Layer 21 of a small transformer language model trained on English Wikipedia (25 layers, counted from 0, width 128). Numbers have three digits each and are written without spaces.
In attention head 0, each number of a token's query is one row of weights dot the token's vector x. The head spreads its attention over the tokens so far by the softmax of query dot key.

Query weights of the head. A number n stands for (n - 500) times 0.00055.
q0: 432482583436503440422532460388481517508481454535549484527484550438546498488486483496415567401485457465513501422453553540523436497437548491491493526432603465458455537505476526505440531496557491573556447492521523445510476405491570494523484494400510474541463531487524447513496440481481444491428482484491457465443497481497468477474490471476490589459493504481458454513516538468437511455495
q1: 417555536517440497536523526534499508481489445422523499523506484452490538415501493565513493523455423461431459511478534555552431605422396448534435526510459523511534458524409466497526485503534578513489510444631526460495490444480499471490527510376462527492516482451549465512451482488464545494530533420501540580489511465555501482474479523569459573538432539574590442380436519484501428592447
q2: 492446453656499470525571484517499534501508454467506500554497463528506527463528481533560509520511531518475388518483542559548503539467444554585470514446416492487492508602539457517409501530510577516451506482507519460552477507562453476425481544535547478497520453454527509460517367455539606408421446508493456488407494428481574476424538486576485547531482504470519508435396475501472474405450
q3: 422482554584494496567503383532488439548473477532538548436498505507509458410527488658548581514563467415472560391600546584461468529492513416555561461436493516430598441474440484443551503488427438565429435536580503448534570485513539541524507484479492499491490499422505508518501503493566560532549503478537648487521475530472464470459540528517480484545470500487477468518435473551471423514575
q4: 520452542491457547479475517512455442527497558508545489545527490443524471503573485446460444462478485489532400604567451464568508537512545462510538457532477548494507486410499510504537517558426525481439430504463524525564492466534517542559556485493478549461451381482511468581482489547489570500433529459527516497516519563476515456556520484445527487548529570485565496527439500538487548594420
q5: 501458618544533510453514447483489444434458432523502425565515493453439520489521459505510490481529538428503473542547482508512464519385557461518476476425466481486501539518537495483614423523478465581438449527491511538472435514488602479492457537434490521523515462513571549487516468500480551492481502486467477503444504441517545505531507605479523547505431502459551456541491535496505480512499
q6: 513426344474546513526509527438481475480406506502475430568515485553445465472473441503509527528526537458399542555421465558464437556591549447565574528456441477550529478426547466541452510421501418492414474470470428470534494590426554521468420449516491483593535466498505521525531600464543506442497466539465526533455539475494473411474576517446487478502484490500440568412421428489564522468585
q7: 417514521480446483534535557545472470582548397494544458579503522415529528462514520519512468336511526557530519406475463432520492576611401502433424595487468523460484457526526545494390512448440510520505558547460564490495533498586542589536434557551362466458494489536523587503557529515503407554494516503500393556473510490480502581436391413511480506537488588481457448382525530476553459560470
q8: 597546482484613492430563524493465483401488459582517542534509565497485516484478509613491521497416535423495499461543500409449514496544536419526521410443461536504460539444550452490455515528431462527402466540489528548475467523513518468483466527527512549510541491505553490560498564487546507503388496504487567497455486450491544543582493542489469490476443477426492504561499536458491487499506
q9: 492552484415471537601495583500543443560589567550455569396518526584502465535437554534480511587459482505487458519498518368520556521493435519668532467526476517487438511539626460470556514491478492495398452589518500505524519441473490532516494495483498531547501355513435415530539476507527537454479428404492547503492444615528540475593510544458439470569403500508385463547553502535551558585497
q10: 463569453505602596480505462389453479435452437519514510527500424462571442516545503542484540523523465395507530572447435534578467468430565450495486463445550434474420585512516474422537535585574503536559483569476512502485520484438411531420421502511654457517543571467448519458510507578446493583555443487394519440603485536591575503505505581675460620516439530424519593563595408480441526566541
q11: 433479511515537500525454472480468458531437492558440571446433580516454552551479459593478444614542484465497551598527492524514459467518484491555628555485481437369464542549517569539440478474451517443427494573568531477542506598595492426495561555542615438503476529387530452468508524500528461437542476487445463549521530502438517440493539532499491457473503437476529567578466421605488519498462
q12: 556528509487488531455512479536464474474462544548520524475479528493445525481607497413560455519425462537497540487513605539574533510489457510455584514491517471455466450553393539536545486500543643534541526456512412563550504460499557415468525520460437508476513548496485366421451566471467493484458477508499474631462439535533581462468483459558469526525591436562534486507483489526426542627520
q13: 554482550536558559533527410485420483433498540592475478538534505393573418424532510484542497479510437395528487384575510532452447617448527466572558579542542474572539452490530584528511471524520615470580502505445411491511576557545524485568366451455441524495600598529389492566521518514507459549385556532585483479487433472486508557474458467549422527428446458473427547466629479559592509592500
q14: 384605485526343472568456509469458396489471465546558577486489516514526496540554442486509564427451481464585507495482570551277480538525480430553456592510466465594564565537516488517422493467314458534566537519555575520512585489480537311494470453303520558445422566448542571537486537447466471552556434432602447490504551451586518547447498571495537480564541503547519544554511521524516475570554
q15: 523460617384577510576468548631527578446590567486487471572496496484486434426572554366365522482496463464550605544474600510548446448466496480462480393465538536496582569476599498452636487739585420550557502416498475541457551429484551431476563520500556410525556439531427386537502592645461363490554490644591565409490580446446425522527539457492587506470481494550475479457394578491482566489386
q16: 504626450429539460542448524477509397383426456600475527509477534489265522636377533495526516569617554382416502646435374488519357502387686441354470539395598459518487462532376405460535545541522477516400489505669467550507526686473511444534459538609482465529502381390568394469584675411473461449558520457431573374549527451514452471491554684467458491477471436453558540623407521532449563522478
q17: 425518486533571490571508420441621634517388453378568529479589409420437575382508435549533621516722642621694401540582560422522454506614481452394486399507442707596338555693543651391497594399543522492546610559530526413569430353508546344530562575448503597435450552584584683382472432400347667654575406495464470308503505653514446567417457610346538484554491544665483573372366508480482509543487
q18: 344664743599285468356304371543344514676572383464438577786493594674368535464457531542407597419562476715720549625578372478444561470427561489407573469776482671511617404686602555606663798393315651659536413394584549325287535635532464450609497468550565527367357619606549486321581531301521460452493725479320449409500324474485285511378436633528478557323320556579548440482704598432532408255631
q19: 560479651623494573330559614556473553513643595325410555407506338687265479338583404510227578510464524474432431509599525448568260522345515369506667443449457390451359592737532534641470524736549363346453431445594509472313409481349415340560399648570484494542647536588726404336451507459427553481556718536599679507466432500452323472503436639394588531437454554543535372305445497512533500550585
q20: 525318448491461716504380323543697615553479552375581713649453406386352525402377603323579555561283717527579376568479400722464402509468462389695331607800580553432452685509569722496298256459394577478565474142448437327605612604209504513694508377409534427707776325703518372446699391536270491500402737863443560500621619394333578237608233218512447542242446746449482615241325621484483500677420
q21: 247515500621565392461620473824489575397587317496362527496412552425650508416346389360327552337259366479422546413484472645155416529627457536516674492533429371287467849456334517544550390661528400225367424462379706621419430731571476689556432290645604287728401586649272616593463458209617104716552484431527596559574409454553588314233312543341402599588513573429496470379570492575349636564566
q22: 623420577679609274480657407403373360421360402488729563574544524480692465244456419428459440467585796353508535548607569596705388484449321508631780636591726710448388528407363439374492721435377416455508227542476555480410488622468379405844397528286608611438448594760667264551440594414547524590512566412358488416382496304265246492399293364593641512355717713544915549593719408515531483487649
q23: 646489457500575709420649598696290620399632599645369687545480531334930402418546624384351278464639429410411633500485591333402586701550566375566488579489589604434370450555515508590647842762519367363555688463413450536609667333431512658390530531862246362515576336460342766454682359387630571628640496582526528393435624545733481597587343462792617659390479457516376649504584594592641500425527
q24: 473523419357492531233520644427213676550608475504548335632524427452479372492580275598425403418508651487592543544472439441513488434474368669723447138511588508552739437451611570352527236496504625488687790631512386594211531386424557659650561684534641700473418520439609516500410436594539266562520692385411569356713552471566237664383518262758539516399714474608677733402131374701249500410354
q25: 425555359450462468283629524624444336530422660512519617588521471394416178413512663531543455685441476751402488566480458371560376653408394479590692504662586331582546606245602732432468692207876376513483421578854238550358444517451550549492555533403504236552553605412341550452638684241500529542693560488575471331456282324381349775264566171768671402450627406455496227354472573407508698685464
q26: 464631365751492610586332423773786325496375479424466451176504626599705528513375500322526345368600182544578610558405598173631609569238238496438424593695446460301632525267635341527375265729454546621513592561546541419545350517707652616758488562464429496731705614593535655402477389617323479543337361392367534430422346343194524758228511419224530508513340362496457328534586307472647393491500
q27: 593374147496573418579504481456698412337492369455361366477642678508574574411808640611413270545430523335342293536404492399348423276496604609740876613434652531683399559455634526452519416546472387467313274466398425619478312439341618409533496660556427465457336469712332472457252513432385504298412692512651163525614769596504535416578345379344546332557603316604207500471240458595716663500393
q28: 662352476585565488488250427681442596421432549548489664636504372176300469420448701577665612619508485580372422504678297546500512269381440644627569519135579786397574591557599457607543492362532476422625889605589383589513465557662407520569332556598247592593459598695525444402440751755465363615568387588635540117437803533719646381597750605500433520262641452631574522524465601659477496526429
q29: 421312610512662538747563477535575418601566508571585287436528688442221226558488248438480656655313358283480606345635342423276652500745461461322710428539407545654656442468570466435444370459697398649744648520622599350609557607469405569362366558562617682436662485457289324466504488245515445420376580616530236647557364496540523636296288580614500369500450389570432558539439749463492280770248
q30: 426544496305427508542642496727590292593402674444457483550737534513653660295496496505751756456459283648632438657420526718759299184509458671276426455554538687572559429569245518697422269328779218416409521496272517487418359652428569155560402852464560451434437629375487427650444695684529616452661550651586586455709534363544488614446481371628342674599373367280539162465675370524350427327718
q31: 560391637584550596343621556554544578388455374433654496340392603529525488483668293566235673584774548374398612447676504349478417555904455620623374352421725307377600744416582254435739461500582376436283405690287512471314464433753575569392236529332314496749405585680552512625284417450228604449397383457524946539460344444513556566540559608364365377164610383283585642483468491597468504412650
q32: 593526403556463494536566470453503462583539515432488539493553477497507510595567549502538523513518522474486472494449467511512592432542420490512417602483525479553444509515553509443480539515504471371537557529497500544588528475519417520538441454505471507493390514550450478417463447493516450582552453540440485486399432405503538501490441511482487546515390561470539493407543505416470488522504
q33: 467441453519536426485499453554433516549519459467468474485441491536421491527494500434568518527537499552539419468508446468439523516478463464402505501428403512492421499429528460509471525473514489444509450499442502557418496513548416410488488485548426472517468481483569487496466500492434570478504517440466492523510494389560491497542508458451533537503508529449553492527428465464496491538506
q34: 615521553509607559401541591479493506474492476510471540505480475482438499492518433549416470484534514332528478520500474481463559578467587401534520496509451466538416515439489445564478556492532475474430500596486493529554499487532523575523522548536496538540499548517518568489538546501541504412503497485492506460559521437435534492473568484530542453585442513476516472503563471557455479542584
q35: 426514468427441535500477497460483484412456528522546527435468543513472493549517494515487523553534452423476510486527484451496542473436483453507469565518449486425461425541584585443485385570453559592465473607538465544531467465484445514509525504440477495467544440557504463469512463516607532554474472436391461441468457583532510567465538557492467572514479611409463531516549497530524479550563
q36: 545533466497599500529491501493474473480483483526565548445431462510511611460514509463500471487470453512474471499524450461484477496486456426545463531486506521483471556441500483492451517471455607587524552541531525533525487512531396528470465501425495516489530480543476514501481414552431527487456438474436467510477473569477567530467524564484517537547391531424425499543561557387470500518458
q37: 483505501484495490570494460473460458463537510488528482539470475474456429510480467491452510505513394500509502576490493428521501504473502446456498490487504495624476447483463529474577447531437537524500527534465398478472450514454566507550478507499489521533478445537552443475568560543525540573537535502487491417505517519515531526585489537492531444486415470484500499420550528469514564462586
q38: 495480483446539544554503503503482565381548536523456542477560507451502548457553486527466503559487423401433532493482404524463420366475488485536562405596571548358483498421573496419537426482571452519478480517465355470536508520513426525476529521587530548592540479551445468417564594551485498437551560567556522488472500564430556611503500466458573383487574406558514523492503477542541500376510
q39: 470590645520456486510465441452461547460428516466566560531488544569466536419512488496596440462500480467422422537497532614404530531459469528507575577508463497443443491664410418584486483448533572531470428552582531382504567429450551627551448474359537559536554481482535604596479478505434475475467479414559530472502458540444481530486487556590486571597493424531381490395564513555457517436424
q40: 466499534534491510499488490435498496472589567470519431521534500547493474477482530519439452476581498495472500470551524456557495564512453553499503414527488537503570506495553612500514566498574450441529490492493480449439449528549535497510490559577578479561487451484479530511487488511528510525432579548498559534580459468476443533568529455459546463438489453422573531503552468487599540530459
q41: 545554470471427482524477505520532425415488515564555471406517587637457429430521415441450527481497635535435510497495527450554608443537396430523478427503441563549468498532524365588500498473469472538530540601582562569552552402530500525500514495404468549534525479427488402494492590478538451474540433462473631497516488593503521452464496515519529498567376587563534503451518490442362528505505
q42: 492531500512488461527519577589440431553462599395620449574477479460603503388460473398545455404542530591520514566440447480500556534535483530471454439533516502569539555459441594497626571443522455491491505507498534626534503457397472488548497548494465525522437452507594491627445509487550434495604531468565549582478578538487539450522346542514552410461398554647491440519495535508536437556544
q43: 505529489464482561522421591461458452478567580510576417425481635500397475508471531549508441549511495502412480433554485488471567429546397563560528534480421564498479506474514415562509491485430397439380489655540498410490494508467455435542563409500621498506475484373522466455513509517519556457546469452562516505517476525465505494629486584480475462515527503527475458549594460511538586550497
q44: 544516475442556458469503524468529507523448495481425452489432537580337466534505505511675471531442498507472516555442440516495524519468500460533430481518462500430505454575463418573419534495468455474463404526532516585491453568430541535544579363493470516524478554423505475552508641513475562438472510439473536350538513521495427402511521405502496548422575471482574627478564505546446645600439
q45: 552507439498451547488576498522448507571546655462591489514529425484500526577669427494548536511455531575593463570404525494522439439401473432468555486592566544445555336476451572464491527433551448489507466521363467502500490400463562590466591601548437500423493547527422471579493584512519448568521476534421410445468545422493448546451468453512489559464643549653546510440519461488575477473468
q46: 560515534464524557536482576421438440360428528474594477515542418419400532459545496492512524638602523360405551393514508590430427494479492569455629612489477522492565521468598462538547478528463563536306488580516328548582471514440575548474414484471435601504545410434614484468507394456456598508506532386481522586477619598512515541622535595584484506433479574424526427546561475496529481542490
q47: 582564650465455676502451496523561542597568550553396413492496436592422733591559449538498508413527506607460473566542487602473553345495397483593459506504532494368435569567597601576438546471374479382500515424474597563368428500475549529549575483545532490541467595446584492440447669379473560546563423470429455538406401456605422447457525467430493498568383552422476522502425573464483439437479
q48: 528442381483540560641463351618583551385432463668536447536369436292550453385371505471586627645627561515432557595532458421526360444401541436444572422489493582527464510493549458581611495502439586505421662490465457495513519505469644684453456454510529493490423512570531647560543401489510470558490443596406629418668646523328486534512583500533310629493320538417492431478548433558507471422425
q49: 344532695466531325563381543442559402479429331538463606615575704470711549398466418417525449455695653308304388341393325532291473664568480697386366641543523619741610517620394434478523603581309554535500728546579513607449385600718384410606451396424581516714462560363535422467686554421523565327355523455588551383613463711570555439477506576543407453456417636584486528538699294532576775276566
q50: 413417404403454423448511454418495529536550400556397578439492635534454406328455505514492540365528627500590533529510683415423413388506568407579688531420505450634625534548437374620513553510448402334658484594551464548563467551380457427620439595367548510238432453597585617361478421381529513570431472341531487336705611467435638576531441582562500576471660333589519436497585514535448641548448
q51: 384618526478582482446596489720479307523650466434537525507748584457608528507438422570266357268518496650614255555565392336599672425449366687515474397533446476406415367389386659500528510581565207474604720404289454500520496329442433489759388751434551510553476521626275434354292551418629478661139457552732419650590471489609426325411480575479561547673500413645189476537471316510803551453457
q52: 670661285397526507595424448652291543425478714493556436542329703375611622590389409550522330452340424356380472482461504681576239496312432551572375490549561579368641422467644379620444373611597420932343511432409729650256813651564442518744524425697406600482610504504440392387591512585521395518500504631559482473419561410612483489398590679668315496493623440385619520431525383272539596512312
q53: 583607424267443562423583645307554743379436565561674419595663549381446641684548856580574274634507540579640781725589412512370428318384694707586458460627567475143500511489425524614369640565485613686595549575572338489609518576593591500546583429355481536449444456599277489416612520433445670419421742511478565429448216383705446436701534763401593489345552417463488504500599598475386432472825
q54: 420586448540604388554611359631580646430666359468755380565476516301593751160720561412194563653671530255557408421473588603459460455441661429618468435359343553406405422380436440442492718379418417691720484512420454311725642617676652598600568449179579458419416434536586247496404534533395571634508458239561129488334445442545728547488514239477305445381450648555309647600334384657342437517488
q55: 377524152424565337455468421739284479592716398468429378472453432366544445560373476523445308478449384429607310376380439615321368423337595471447558576477366276437368342511490369477283544322581500661378589556539646337351414471630324352644398613416436490624332667489333454344454353460570511704472569330377464328364542530288476323645745597414387504464583396539569560630375478490632678489577
q56: 395588532508480480472561745540593476324584697261357390679476569806360294411508675556537581652268488606467660568376582424407544587517592431524798586397368684317463528484550347296360446693556492898545540720642685267556418709540533528317400616504516381539586449598630544555511504421524395912564716415635691479390520508724736588613295426547447480528671478472438421402862513527688264371516
q57: 464392559526428664447500508415346517487357371445511623414453694546685374239224411491365757470427593844552619580358436403350475214581437589433778541262229340575512413564524505566699572650496331561355530575373303479631651500446249280436552458302298488737267414449434399406508437335591272280206599581415623827488672553552464400525771688512355479360469612579276630419516390440685141684405
q58: 364330429555546387593286468303468388388832436441424329504399475381436472358372440558616554287576396400422577512570563630801629564881393508492458403701417437380639291513622739546295452404624483337454592548433748559809455525389479599664536463633325349257596520661626729467504540399762458496500512488724399531504396582637773401642738557184239397215500325628534263479708587374581509416680
q59: 610508648314681726317385528431849500821492533607463468563549280428567626524395245400487427687609332568849686382347599432564463408552286243617678504426464372617515444583446293444528461606621679534500333299525512517797318421609364327389302573383333407433684492351504516401481487428736467642541679570676566645452455462747641427540558555662586504520548623181638610442580496492480973530572
q60: 435384615372453336418695472175674454635404491581469298606555841355552658466396553308626529650528460637565169508533637377544529305415542475496491337680471588271500624299540650248671404520358496418547133143373660385550574363296356421449436701491471396557442656513531458266363330657310424461496402689456716412360245876678536567537669639557738371517482473412358480275451412667426684464517
q61: 579590571554442600311380532223655504286508433404545702564446455480807659434631576342385463534302587820615496553378174255556554585592365521480533364289328457529577492839582357492396269203508314500625628288521750751562416420541612484458512217500636630428591488412311537524523307438597512555562653445532458387431553509470540488572194484384318320840557323443639481442440474714496377162666
q62: 635582575429500356556475580392500685620586416774706452648400545732496417455766659855538302546231417522509476529733667552681583598334475368459609428526802378476531249316586603211659512298590599394696574444367701500580676496643604427592354471403149555568626371625590570665242491531334438496414508591429529392670479701432480377672559424540180569587518515566424561633754310640685478561670
q63: 473623708533500811445638266671457516660315677712434456437496476600628247642544590306650318479648621636496614641488734449377638258448460427640328387511532342808560440463573640448316519558380686475578342606569587434222520500596361464185419536694346631563276753537854460520394444462361338483423472388733471627532440492354761476268377472657529741382625419625546481529346627603630435565540

Each question shows a short text with each token's key, already scaled and adjusted for position as the last token sees it. A number n stands for (n - 500) times 0.0019.

Then comes the last token's vector x. A number n stands for (n - 500) times 0.021.

0 "ments": 489528550517497554594474545511415649447621582407538294305794462473570466352549469601601441338701458530479521538484469542468487405501598261606334782541580327498819290464399538494618366524455508
1 " include": 504517523538429571587426602422493709344593641486611247212834502581541685362565442626676563360685474540486506504452492457423429430476606303676389841652487342498715298669393585544561463497558506
2 " the": 473519514498479533595408544453482675468572469481586247340732520575584626392553419639625598359740525539529464462464500419513413423519614279622357756600461267583644329694460647492583411603456402
3 " North": 478492536477449536532446529569583482526528479476472464370562486292345632508497583492603623349531465525466448444499517483565595447576564458599360481498478256542664570713421445454424311561379385
4 "ridge": 490480537513457537500462562549526503481548466553594517475573392375471564482700405448607649408700520465502450486503481438552510452569571494528419473415515369478685570669583405469613363321258357
5 " ear": 456467486429569475516507571523503531407566505454489446340551407563543399484436469597542363257439482473526509480540520431638478441630533422553302575434404208454656609420367360482525407406535342
x: 545386456551459503458466561455190617357506397525676704509587497399579492415436418555635381627542678438315473407457556415579349391365461481526695743454555222459469484556586488517594550463624733388478365583670486570375397497428579407525532420580467588431564631495476452453527568393628499470471573423511541516605593434439302481629456515517347629403591519423774467649509443463349468381561
Which token does the last token look at most, and with what share of its attention? 2 " the", with about 50%

0 " L": 483519484532474588584478557513537609420542518481491429274714433488483562322553450325681583386659497543490529520492511534500468477483609384730417622516546360456780383548470516403502542698537428
1 "I": 527536481491522577537491544523485545464485491450508529488612410353530727397477285358559403688734471540525594512533515474495450507569524478583459524421619367346671392415474416455483518565595626
2 "N": 528492452446558475491477503506503474466577442458510513481632653566564578312485524311363387529828493509517579494594537476466430474522523516451475398521682510494680765239438370399739411445494395
3 "E": 493485480456500472464483602529508557390498532482369512482735469821350383345442560395525544572706515499490584486539550485466444517549499461624402544544542355483627482238325491567589263425486501
4 "A": 462472450456582499497470586513536484454528453487403459435526488698245367265262520440493532315545539483532504430531558444516486507589456531578421395565582305384547605336254453529788299629519479
5 "R": 485493466429534448468502581481556485441573506517381234511559517676446286419336639426595436326620463468456505480555506505523458510594443449573400439627561383484558728346150552347746341460332411
x: 544501529549662361523488469377655361427317237425518592371493471452614514486323620442557426441601482454440579421345420430495477511517606484501631454507369229529538491511448525599498465529444563466497452437647445480509575640521590457443307385438376618683519477448447516484473622287336427507389333495580459588563514549317585330433762841621639569555449381574593358545574723560510433500603
To which token does the last token give the most attention? 0 " L"

0 " 25": 508499443563594601501465529588546583528518572558489518356633519690598567371695539537650441400746468547482531516527520518446465411615512416618416474505549285552594466538546676575461353473493550
1 ",": 539478515529527623527477611465512666380550526487537470276736521723641566424714456476534568445773486573453586551469489513465476430538539371669347702490489319581686415463511693421576256560622430
2 " 2000": 530481509548547606535403593505484627456566566497537405438594581646559515322697585387553433512474485555508552486598498506506428482594471468589438472455472306634601410281632597520606400749604422
3 " |": 512422544538501626580449664462607741307581665522490296331845522591610559334655619383589530586631565463537521435546511501478431465461476311701331602551471165453801405564422559510618447580646425
4 " K": 525473469492500538557422530549550618461495562447573314437633505478519577390607677408598573568606503433485476457640552457571525471503560407602460496579617255417597449589526518616455570779512424
5 "itt": 451537533541463501498386514524594511484507469423555523418507494592501647248533612243324664716626477474515466511504520432518524463558540547568555411432698406572596549518690368372315397461499389
x: 465472477555482332761517647493481460505416495400418525683264620478538541506646514456722412542537348404474491495602339460365291481558524216450422616606561329355643543349457295341559432606624408619569411541510638545696580495492604578367251440610477365447524402589503569488526365438456429595574582571412695452497341556537460514465439556395551505480567546392482380492495539665492688644417
To which token does the last token give the most attention? 3 " |"

0 " —": 524487601505519594515463529415610632314470646467502260370698537526530414200470641490546377421686460534568526532496485540449503454452557402597484654692447332442651515343316697522689594746652456
1 " |": 586519556543476636568456662405633699375542666565495235327721581579486498347363644530594505475672490574509486462493455531427463429455518245696370561737419323295715471466373651506590684584640387
2 " February": 509435531517420627566387582462596546589468664420634256365571610661652483414614718593549533490714500520517448484581458582432458379512519371634386516601541405359633390426555560716459462694450433
3 " 2": 539484506469529520485453588545532548377356623421722484446628577391736404372931582469265486586372515542527562485582490491466440483479484505564500462541560491489611589163661325390513566555487418
4 "9,": 444406545446485544465473576461580595374487526511558596292629658531710376435871582537297508544592497484530523554547493513513469515495490505631415497585478524727642637419608590411610426535620407
5 " 2000": 501484514452550446505407611516520552437521569484567512488535634617562448312757633396449356722351518445488546543604517453557396484589406506571447441422423445746523514181719449412565313767721411
x: 413362569432341535479481377545691486433427382742409400495313467461403408421489371432669289467445547447541582535380438527559331694399340296430248579576483385584532476482371420677503444465509455532253522551674578534507521611551529442544375329456421385615500577402371566587526644470402478475609619574549629308661554443398491471584441405577413539443486373427704434452630561536534678455691
Which two tokens does the last token look at most, in order? 2 " February", 0 " —"

0 "ac": 502490496496487468498500520538506528444540515400570426392621448720460367244534415579623443248618495503497496469503526537524575425577491465576352523396528471610656480316424420276724233534413349
1 "r": 481531522506480472481511488526510447431572515455634431466597478744355390256527508606560405281469501485478483495483502462498532478610439491547433504389399518610603458378414347288772212582377295
2 "ament": 528467484516479489541479496476467573466624529409529444342679450533485412384368408663622377193706505480502526534524514496488535437551531352563330686416464528466612237386411457446589271605440510
3 "o": 492505489495480456500465495501518571470570490422485433424680474546552373352446501702623301194768462521473492565543515536548556494526516377565342589481533549450666378512401510392690385489406437
4 " F": 513526528478534470464492536529528520459488515416424558375725467623335356417383546483750469276645470496469539489503524505504462553567488483573319551508561387527669372468327466429441373702482449
5 "ire": 466469519502569511507468543530486554492538496468399552398666468692521547462212401379416397285608474528525466400502525473586452503583499523631258438499559403665659536514279406534530268569424479
x: 505468490544554255563425448367371607416496379478513667373635561324506676599430492639443463698671522584265615555530406521514357508532460602545625522442495379406560562534438526669636659537474506466496505420761612523578647499506590339487456244384406524321676392508513494465566616500526444523538420536478374455504593471428486438578479698395449594462468524426693394494437557678417781475621
To which token does the last token give the most attention? 0 "ac"

0 "s": 473521539504503531560503513494474583459601526419536328379719399419520370323490553548612507313700464505471483525501500526500545441515549315596406707516570422548762242471473613519728457502455438
1 " across": 506489524510417560594475527495517638393611550469579277238667522561560612406572440491575518234635469532503468505504538474478419455454509400608422709593590332498616263752437513589645471519449444
2 " the": 475491516497459537599407534494479674474602436476566336345681577618614656476598410528544512311709517534529435441467515431515397443500588335590372700549503284600658295785470535507655403572350374
3 " b": 491493530507486488505487522571523465544555420492487583423489529578584499528506583472710529385536545483532462453500454457585519494623518439449433531449417328565558590644343596411577465495299228
4 "oard": 415480440496504483461479477570491438559624481491478602488459656401462576372387491681435316352555511484483454433457521458544580489554561503458321496495484269600618560563379494372642325379410354
5 " for": 470497464506521523524502473474525636476627458497496278316665585554583569402484379494535407260708495451537480455496582453499396421438550467635358689647562333584667439664366496650526479531446338
x: 481403344509607595546379438486404515456484455402524535496559572161508434371552459579612457498499621346396602437458460463479487492635606679529721383373432485300621560620503556453494491607466469409571683456555632504421482543531443466561481367462390548721561513520536584591462514269657397511204590491526473451670625571355468554627311512544392433487589480488630459434578436473572526468567
To which token does the last token give the most attention? 2 " the"

0 "L": 461531498527467575554499568522513592444546532451452445354725430553433500225543408401524500446675450537524553524523513533450469471505586385675365630500562366423797457409298469496644515522558432
1 "_": 571478482528516513544474565550494539410555466490424422367619482636526552160417487312528417550716531521514586515560530421517468504572519442648414532526652397457662433426336511501621529475592494
2 "{": 485454501525492581524510649523590547365578474440392495373585703791525580397371486267496577594669533506514533432562514437513425492675465473578425438491457409753582379312340527401637529573579511
3 "8": 453483445475561542465556570545528434540529429495400505448535768426317412428314300242525476646376503555526489474574488445528451529661496502543491353658589368546527554322363613288737493497332568
4 "9": 469465462503542519445559518535517428528569395496424574434523708444402267457384258168529459577597464503485493548564488458541476506649517507512528348596660466540561492376493674360728487293332622
5 "}": 457543483394441418461538655488497565287562475519365495530637420621600383389474371355572343427717492443433499510561503469540465505599498465579382525479535381521415556376320616506696532381605640
x: 447698523515494437567489380586767499420363371426489542463371460417486492408351659441542441472488517466348477612414374552562586513299365454489607592398470414496323490649426503665696477397405499426570361391574461503593614615483447428516411502434351381597464501253498488569361377418500390254404527507668542466448582579431597356409673794556691617521462454518557418551656506580400604617435
Which two tokens does the last token look at most, in order? 0 "L", 1 "_"

0 "U": 516553525562488562569462575510443632428606523470489381314823597599522400329459474394541590396694479533500529494499511524426431422566589350614285630502640248425760473387357559416596355618412403
1 "N": 500483490521515551563453546519464585445661514474494334331770563612554411284473505415566481349658490535516533491538543532435440418533579355595335618537604373471749434313340597415639333592359434
2 " |": 561456536536486636571440630457587724386591596533490330198878410675569533224480520491582737459690537547507541471497530518431434422479600260785392767659509320356791272495396594471614449510492458
3 " 1": 534504497441524582494392570506605610488444611554627510373644486500536497344572679550513605356642541522486573550609488472426435439585535369647524613579562400360623276426537656591467469613484509
4 ".3": 449480479420499527494430591507602589417483553510592479363519607539420476415611726492448480362796519500489530558631465465483474468641571409603454567554437348562645512422503700550566396515592544
5 " km": 494530480474446435479417596507602614350612589566391490412565593493494528380602682449401428432750487457455491493586537479533522414565588356629415594495420214630536421486351718672424428389669516
x: 494438456366467428467602482396550495473635339447447511527298668320459438325367598359741473462603473507432550536439482634506375508451477478516501445427461384347384382459444464633568599353430588301304410524546513580505498531325567544493456407480467524482544485436359599484434527497775519179511498649626525370460678543365532400565636627748607632390309488371583562576484395503554419590480
To which token does the last token give the most attention? 2 " |"

0 " F": 495498463551488520530452543520528616444540523462448460304747530598426484393388583460565619310601525485489524486521543549476439510507544475647358541543634341585799497497398542454397371679427402
1 "air": 503533457432473433535461491610467488612565436431454608410581520453433662328292476432291448301533491486456591466541539519520481468579487500548390450402593293583641500530393329493446152545501517
2 " O": 523464561431483524516471514561528502359546493519458405428597296522505400416605481485619456306511544496512531481517527526559481469582507468588428496520549407535772698548385546379578348433480180
3 "ak": 543510497468509496449476509590523495516562517445529561395562433386532675452530476248481330357609543463440569488509537491517510491600455552516434454429722385502504668355372332170554198536375398
4 "s,": 476449500472479590581469606451471646366634502507511348247815465616558460313590390505594501320663525471544521479546565452510425430541555395678403734580562354582777397490464468451686381571590358
5 " Flor": 488501494611517514501428484469561513451490411491562282545414526425512508393518599334617508170290561489555513484532555465564494439480462511583464414484608257665487456532626557537504356633646366
x: 472342517523529309534422581446365394515750514441522705628324632434534504655503534457552211535345613508486582474468422435480417641489575362373609564442476510376743498440524445430466360583438648384589534599649684632387505638373596415479561577500418535458548532472376497356434566179449605495407492531533651430629559378442459557407549415476465433610453618330727523580665549554503629437457
Which token does the last token look at most, and with what share of its attention? 5 " Flor", with about 80%

0 "or": 488506540510521499513455482517503542476537525389541392426664541568548321385473408842628350177675485510506538532533506498526574443538513392532334594458557423446664359393455512314542443501453446
1 "ro": 495461500476522448501472474516577564424530537417478329473650487517490284447549437831636358130649514498516515553550507538507558474523498407553318553529497487377576428413398544368555355551399475
2 " |": 557449544523477640553451656438615694366531605520515355224862358557559475281549497621691637324622538534483536468487488491454451453487568279753333723646443299362712363572443578472662428588565409
3 " L": 486468503508500554539438540498617569422477528516539390377571522515447468440628707452634533397572503448486521489626511518509413489506535402666503566581404440499577371594543580475470499792538449
4 "I": 481453468417500512513477522528533535455423467475520497537515425355611811402556411365521393775696531502463478518619526464507436508547512510582516468436539357351545444467574438486459505577648654
5 "N": 469506504419526416461469513478547477435516500459565488490502674584641651403464536261251405668845501483424431556578528431477407479491513517454522371486621536449555790287561383413646442498510442
x: 460345663633540476561607592541812469381424378416551447502302515507585493458489396490532739508569371305315561422368316678524450591565448475344426443587360420476554711430413518502497561453549429541671449627539484522653455651499539476377423409352498469661471427455580596654510595391493384499557413494563685490548516622471566492320696468466401680603462534544523360262488445644367651658588
Which two tokens does the last token look at most, in order? 2 " |", 5 "N"